Layer 2 of a small transformer language model trained on English Wikipedia (16 layers, counted from 0, width 128). Numbers have three digits each and are written without spaces.
A neuron's activation on a vector x is SiLU(gate . x) times (in . x), where the dot is the dot product.

Input weights of the MLP neurons that the questions are about. A number n stands for (n - 500) times 0.0011.
n30 gate: 590290277512521547478351643465607526724611571411465448177644594564413552598429364375196599455622422362500316600510477506568591503455628402538406693404495647665503636353584554729470514546522437636558513061410451147271441452738465352545482500695605338275441320567565357453515269675458456495846296595408640508425392662385336364561523540375759628529779271492354322601442589475586639433525
n43 gate: 330521349499544587389456573552740490673381546571527690509585338421434547560605619612412527411781738708530336670557493539480623462528482390484227462322564544683278526411277457427196681359686552579596499494466558338649427643327555461724457173409512622491485621371350550630627595430694550673422282623641531371234308388627681188472520580572594518458619571604538726549567457631628662266698
n52 gate: 777035656214473298473219550702607381602309504442437280501581546458346344421522340433203609645686503603612322631592601419926445614768607507578554597714816631443674549539513410370464401482463475372530522500336401599677591518617411717476716643434567585433591241331626606575489451496366347594473566496338546419388694568459754468669727574348694411411540586632525366527475418516754024353296
n129 gate: 652422478370493526427494583575375145736649352157611462492623575581363377362456567521506437300395295544313626304346617651587493389351564550515613639598629708631518283255576440536518729525321538514612464578367734202534542571452435372602678482502469486425577405631336567600456570544539371416431624337630407552218299355563631583700690639507492550587449221575257654663566686512535076426390
n139 gate: 518341600651465542527430740586487492421354397517453629374607259355553294649480481467456497500674706392348694621521667437756356734639411395452716521537550545423592571509554827714455477613418393529507458514212733290429633599611578699494411406302469435284539120579102376752414412715549354581459374618424682517584292599603193667524466193437519638425677409660538651573648462407664510345639
n265 gate: 704453494462136357519577397555555542584885410532523480389600228623330491473825403525419682453654453385339438392257385588440601556529429619260512322673579560214595518451336360604551670314541409622634391534529314559431439514703464396611562545402402596551487464523460517469647593444315150517159544467400582362527429628660493312368495562540313364421177410361459449397482424526441369565670
n274 gate: 511377456173381541369357533650430435823677439343666540409590396435553616539603418230650311536347403353435298556657400670425571583466520515656350302443781384442756501475600409446395415605576663779463611338610356559617536406396654659480538405631464276616639184468655341664303540562549521388678553282461443490189512591322609354470507498729694518354577398426379458672316488590665426526567
n276 gate: 362365520168595359788278307567686239763456532491461294302512437525468592661322697409164525532620391523548414326405784512517559554532418543314375427654561356672478547522454395489520456453401534569603493681510702601571490539514684322656483300638727652510544389422615095701518514547752578481467406472500468493500502474408463359559648685298631591285616333558557400663466501512761593546857
n315 gate: 583711349539377207876428457511731279620251448451580509738504795571189394013416517747318409255693230632413296479243514203314505503401264844676716860419467571631567507607400336658259725346478510432619435678267692274827515685464423589589511834335549539612373595586564219779129495287334237418480699608563610403498479294646384292449405612570547559301611593464361401723156672322603281504631
n30 in: 862721586406361454354579766654434507216324184471531594526585355581763413478398285678678575557418809362479613563573530519513501621606275459317591416418729504399553750423469725501346432614350412409532517607356456583435610456382372606415359443409595568216710586480526396501567878517473516661503393741547539516313527294553418584566567568482532534634449821572609471606800672322586560393513
n43 in: 765733693474470380587551587416662444251496743558623591797543591476360493812539397275563420623542446457479587638518424307591366398454430388612562749439460685487540527581646260556672599405566674547443551418503524567521614640604306320472450653553591698518530320586464684741239407674357494485811469316393556615567649678506393686569624375615405588602577704478390413411469362611484248453492
n52 in: 413460552472497382314442426602621476586542562346625479639686595687519458275433496480394509470601492363647507565310543500704552346421308474496449519244709327301535359376591516571385653482706738346389582545346429738615010590461581520660420615315570629786558500425522585501520509503345380635581729397493323678470387496503422305725591354475474586561473505188419403389451571389382510336574
n129 in: 666597435370559449440323531466382188428545719547380278400352587401428366278424487502615423523596340346451401483363586654260393608330357620508417417434533540615662494533433507510320575725536665552433454545632175358579496541188513538380464446537477330549682452563719358419558476602539563514691430342579452654477412386409330437418592571203594850355357567405269475377379436506513554455352
n139 in: 414219307551322401392554392522731448439412637671663564559330349489645583652631611407533619789620579455459604336397522479551533458485451574437491385515541415243678439529418446782630480337387569334475441468534517694359329420621667509745401453397358534670756428567325703489398812489543571466358499273575306469603531523510356552325440429531445063522462448338510560434554686605488615510665
n265 in: 330557359528501582528517630419484658505526653527667479540502493396660669443540510517410458386591438377571396581339298763531647260291599545691510460521846290447525453434510664510619658725472369570439598384380520654312492369797667382416507531342346577441368567432642617638524413570506597676599483414625383485551474593348269481579615572556718476603585601611299579259524403686621643695228
n274 in: 578345676537493398458409479659459373525430585460403541540430421402633505539482425404489489435441591527533460464602424389631772388551526516385512505523542395548534578606556523409472248642553788447471607559491637552633487387418621591492360631718557554499670464332548354529698644525427588529678597421431465332436595409515474427512480510603539221522425440366698562503464405564605703512802
n276 in: 565334589503352464445734595429463517496369588473451548458606611424569572430532482591614698555429487441567478563409370624562518607376615376506654431478402603338535415316456563361512593616763409346639680637418504417490673548592494701530388601369386520502445351445420587512342530482442321498603392605535561282429203454453324540301660385475434603549447624493514641478513512556430405603321
n315 in: 313519286377385658534303712500416451354697358340536427569491434489466327523814530572565464475409369612542436635621549290623325308234554448727844741443501509255666482503348497624271305362311571250602451567456211594609761421512678482512535555582646367533901490407362646685766621791433472575591516784802570647535627473606688445189383325465370429736346493416186555609419741667574721557419

Each question shows a token from some text and the vector x that enters the MLP there. A number n stands for (n - 500) times 0.0074.

" ": 446512549487490524529502485480443496548501549656397453447441515502553463662502544446528595454559568489586505546420506527415408481589539516555524307506489489489525431606559396394489427507617627520416516509533512486529512512408765436385373525491489502589490584360552599474517467476588521444416485431513540527557489433491517554547319499404373525461484490472535479510712394439518484571533
Which two neurons fire most, strongest first? n30, n315

"ant": 449480494540562769472576573628484569356305369481358498374555612479493485571567425478622502368409533548587675421492543514573551539446456525482496378539644638419446352464488520463485575420434502605417371581556524532526529524535429418574769512432529475486487664401374398517396619319448522390526387671422601624368525452534551500581429687285524549624510379599336484438634430307473471605358
Which neuron lights up most? n274

"ka": 502317415569539464200365405486487493372464505622429593629434364402556580599616631532512489576591458399533351383634361538524520338521482498507514368432365382541456497565341475460522412472466391678438371589608398592469424570461475395449609603330514558527543502455451549317468423410481580454361536446567542379473698532518651622556535478442378582612513471524551418446535703472345472532522
Which neuron lights up most? n276

"9": 561533563656522520584578420507445473515694473478476501503556692588516416539488451524462527586604577505665253526563561371520496435351562518525495739559481604571574402574616496452416567619510304466609749497656486461483400381523467571459542404522407388595414506352586328438541459552430509593375607673533316531578525402519600576483370602416549447603431570385413427658517396406428501548392
Which two neurons fire most, strongest first? n315, n139

" a": 516648488510581535599521542595549618430562296475519439529432642425608428264504440401428426589576587395565553588296515745558478498514559542598447575510495492516636453584575495485610386456569362428507506488523600543389321535352514487469463502526521417591576489528438547361477474556537500388357322537486394624605658362451523524435490514499492493604290354491641366507786540530519620422568
The three highest activations, in order: n43, n276, n274

".": 509624534485478544554609490548528588500436431561457761517493442493569479613507571615579513468597346340623584631438505542484463480546414595520543414567393498546535396516375562380450529568536479515481394519536488393576507322512437533478465563495521343424750664546427410522549634551607565364416617446326575570451469414618633546538545637462584466514463695507466548504758613352290479589524
Which two neurons fire most, strongest first? n52, n274

" student": 592445506441400657547441460610438493478550279521433596211556557540635352459427459355390442317426627568602454405506509452647598459464504531645551387564554530431379375584645514505633467550485520514418669619509429495532505504495459433538444381425512555457540530442486525362470327512334529488433472576420644625545388518572627463460484642391501336599495363518377375403691424453386452753508
Which neuron lights up most? n43

"\n": 529553516512571557517495465597461519485532548503321567475435572560556689466479590432429565470154647560598420645411506387431468462632556564364471641480480616441492598563471428359581406574456507582498596444433491552461502283516522529223508343513494540344550622548652535433403558467566558554452535449337556535641232495466449466502482574423618482425495509498659359488393581560248507510549
Which neuron lights up most? n315

" in": 430352439334446666525625576528512574468590445568482494429409441561535478455449557581370502553328648492486523598529509613565430550572441397559575443462446451455513476685628476517558552474530573514470523455610641513543390473559538510534526573522492587496577520538464433491532636411477492415425590536293398489585445495425550424576563445576648573778472545442560411667837548709476595466709
Which neuron lights up most? n129

"us": 463561435557571525370702630395683541496528422357412613484394459508574464545527384433341469680402597720555464343602520658437535625508535530467409602527430410539322350518560485565363475669434552441602372561628436518540480480347482470400538646625546530445534524288608544529527491596571536611531332570423572444335368336522452541451520498281422613590564466302253488518524491483464608491478
Which neuron lights up most? n30

" finish": 643467510439258320495342537514464673460483515486394423383303308541713438524377466538435458403495614296586501562600396501439502348506521511451509546519520389595705623555419523484505584502488560229501527475584552561605417198444468505294483443506507525590435516448523482234533513444416571401509476589329570515555562508498519517531530434497663498415441401561597475485708500427514538605402
Which neuron fires most, and how strongly? n43, at about 0.41

"8": 632597541515489578492563479522465480524617520510544427491401666612588395505377447560519458604484495509577305461607492469471448563342527511529424502661408646503597362474578448387354463598476442427583657440612531365318403450478439569396508470470393406612416404409571472396541464515489459637377537626480291571476337427519483477468408675418496422723427591230609455620574436476373523503417
Which neuron lights up most? n43

"or": 568464502563524607424552574457619653462465529551574595857595612484531474619478392468617497461418541334555748313413579514518380534455395494452649433539519670325431570457575537484388528616512547530558576742478399469416644331510433470481608525431486482411473669313220567345414435499343417415395514573471499578361695560539575516552495675265495702553498567419580595507585522309484449552543
Which neuron lights up most? n274

" (": 586439535518794667580497495480507523542479585567519401639370526500678514558530494549543478609425560512601551615532491688578538481477551454542476572340652556568476420434519332526575462705611517505322704545418595605512567400471604469377469508580520448383575506625558466565558447472502456420367478593411626400507481536371481494494356659521469460697487420358551449547659411576388523464486
Which neuron lights up most? n274

" LP": 395494489601561702570557431604490449435451441487407416332495610396559328610407576516610535398449501739568450417570451461549631490502467623399558569453242414635293629569533430272486419452473687542425632638544483518543528476431511479471314558471525633553394621660473489256564447562522642377588516491521639392493667628538517420533488562537543601383481641521384434490589644413310622476431
Which neuron lights up most? n139

"====": 381635494618332482361581520520371583524396613541359566556327386515529541349705583518531581539445647399546409573360462499446508405496425599579682580421373454497425325542491436618498557544532595629389324525469465302502505480523459588389443505500537505484506492640453511553504408586743544276471678714397587526549364425451422532520386463671662602616487743508704600460472497408470479571558
Which neuron lights up most? n274

" Don": 619370456406585580528536436461551512357470675499551498567214626606553460567533414555400665494377448151657535520383371568528514580311460364389642498486579588462543474565475475475501565312464614474558564525494558470407422505320496418472606561582541506654471439342614557515473532488492448551545426483221474554579723529520542497384607584376385373495376432614362583406575548364400533476429
Which neuron lights up most? n52

" Tour": 532566510395441467533492437501447494375493627507395472228389394582627440521600392524515515399468651430489288539754373450490430633424440673298683584423332479580530484664499472558455615601562663397501457538610550589422525486436469493408431497485524496518322514499466554337480415515503495387632582594397542507696569508531494449381608530316555511463459622459475664447660501591209580529504
Which neuron lights up most? n52

" Championships": 551601487614525463485486518522349540421470478474456478310439421487648373519502478499468380395534706412544372561579419551395531433462429621393512619465416401568491517676422516669437584625617620459460639501598473626455487525519509593477239533439521496559342506512562520349561443463379511349601573726420626504731581498547412451453382454623589495453481458562398518455647522692313490606562
Which neuron fires most, and how strongly? n43, at about 0.11

"pl": 588705516626527389473603549550531723487403491375451437234402624498498443364510440491584456311442445571430647415527592752411375506610510568532372549471562516431450553429551371543428644381498422485567315622510354479552563416346426454525491583579499320481530511564479603463479678396450508356488581445534552809463469610559528602534306485364614487552483669515667260510503457417283512433363
Which two neurons fire most, strongest first? n274, n129

"–": 506660581605412547476698392402563697444503560435287585640527569524604371458495525503502605483520465384724488625562483440462550504479548546573539581463624533510362392632469514604483563624474583611467428652568621505399323288636546415359419553595427504440489550400482525466566473405528625539475580484539484399576356504436535607490514371267636408744481457531433632531489548341609486516435
Which neuron lights up most? n129

"s": 583774476654524386390581586569406620350439396581443700690629630422513428548491393639567498548605610401485572403400465738405566559594424577604403450400634442465446504614556541551394578545495511701528589573480418527475549444419498500471139637465525484544386544421474652508512535433477462446513477538446475435425456418588549575519400542365459343595413589513492544442621553562420530550509
Which neuron lights up most? n265

"St": 463662528418390399650401580532553686376230698376472594495410468543532471401500419483333500328489598567609627563326356505576583640359555381525603471415404521513396594651449443522459581490468542415630542664530435338465658557490464492509665513558513528509324492516638433379661521502467510556387474512277481602503457504439620398517420569373414263369410519479564566496566388375507515444463
Which neuron lights up most? n139

",": 567453395615656519541474513513463600541459379550582539580354557533640529518360538520433515525511573611530339559490442658503331536620506447485543515519594466494637510545419574496503490523344481637290380434429604594392512472458606510548617553478507462375537544501500396341599419566534565504444720434430412605546644374522589513528466559453524353681578483502562511530822506536507479479493
Which neuron lights up most? n43

"1": 355573598448479611442538388540471535498420454539575516685466516496550439558479598479645424431424559514616527510458418457592500445438552482436375462516266493592476332531664361439403395553606668690498610435610480404495374567448479467366584388709407353686405477418455513446572492457332473505429518384439429687533526483505428533572438399445478397541550347511607605444566438529314396552502
Which neuron lights up most? n30

"iller": 684329377521634697565466533435569514377425642695426496360360518459705461588599405531500460339593557585573424460407534516574484511435539538406535367632435516494416423539565495522499439364616335584459568554490498435276418644467448428441580593454482582535380650324513516459481323449385509562461564554482498669633444660557622613394558643491543445617379462414416626386603534544395482569521
Which neuron fires most, and how strongly? n265, at about 1.2

" novel": 624511513452489642477620505550471370569427486486442400421454578497617438680444492438403486530598599454564228353594530436532463331600502649493620605530327529504561414573538494493500501487577615506434661632512630454465394457491385420560367512582523481363412477541389446464517356661457611460613512554358588597573335446541444476557690591296529578575395675365420454463650440500315546644418
Which neuron fires most, and how strongly? n276, at about 0.49

" was": 458515483558744531577350501727504417549445542416541471470563415456616503447310733499358375437540573447708560456444430763555506499524468369471523535424371432511464480590569529471471458500445500451412426595373340534398505454554450408362470505414495466534738483298458582467527553460514406477571525523136418501556466502557364484515519430532638498611451399701510393483644436500559383477338
Which neuron lights up most? n52

" Pat": 469479466463476521542533470501422578362502723550510598607096515530505426577462649600358565553544461424572521473604469471563540595433428228712362517578388563510593540685415549473441576263487611433534480479493477343339478478449542412493672626459556556575464466329591467553483508586555465383512414455302490607542610519539555639412570571315463518437518456620516577444598558370516575477546
Which neuron lights up most? n265

"ki": 504274473619536502322332428524436486352539539484503470437485409436534516438578488534531515656584481414528309469466408654522484335422551519323405420437419430576472338528389371495506345489397420488392531580564490624620452559373447464377511542573547455579522534542590507491458551411350525489374695516526573354513724484521621696486394397504333506708521662501431301410459672667386421531524
Which neuron lights up most? n52

" short": 378401583643489529568474577622456506533380594378470360214323522501461516425424327525368529574396470414591478529549562574652317477484541738585565521537501589510489443712734515510641468488491665537519352494566687566436470482466447413474583494519520435459573560583251569374504518458541492298330343437509518670479604536531427592654531379328620583362571615352545529433619394444560602538476
Which two neurons fire most, strongest first? n139, n315

")": 574488396613656555439405486636559661577577486535558580582328453633535497460525455656540544657447539614613578542509533629394547587505482645421474645450452494523465412429427584535377524575471533449457463445466518426475365578452558415438461419573531467465537341562519514405360473477497438521452433642419633570547453586552417532505424414573617397684535732462544507423786472487383452625631
Which two neurons fire most, strongest first? n139, n30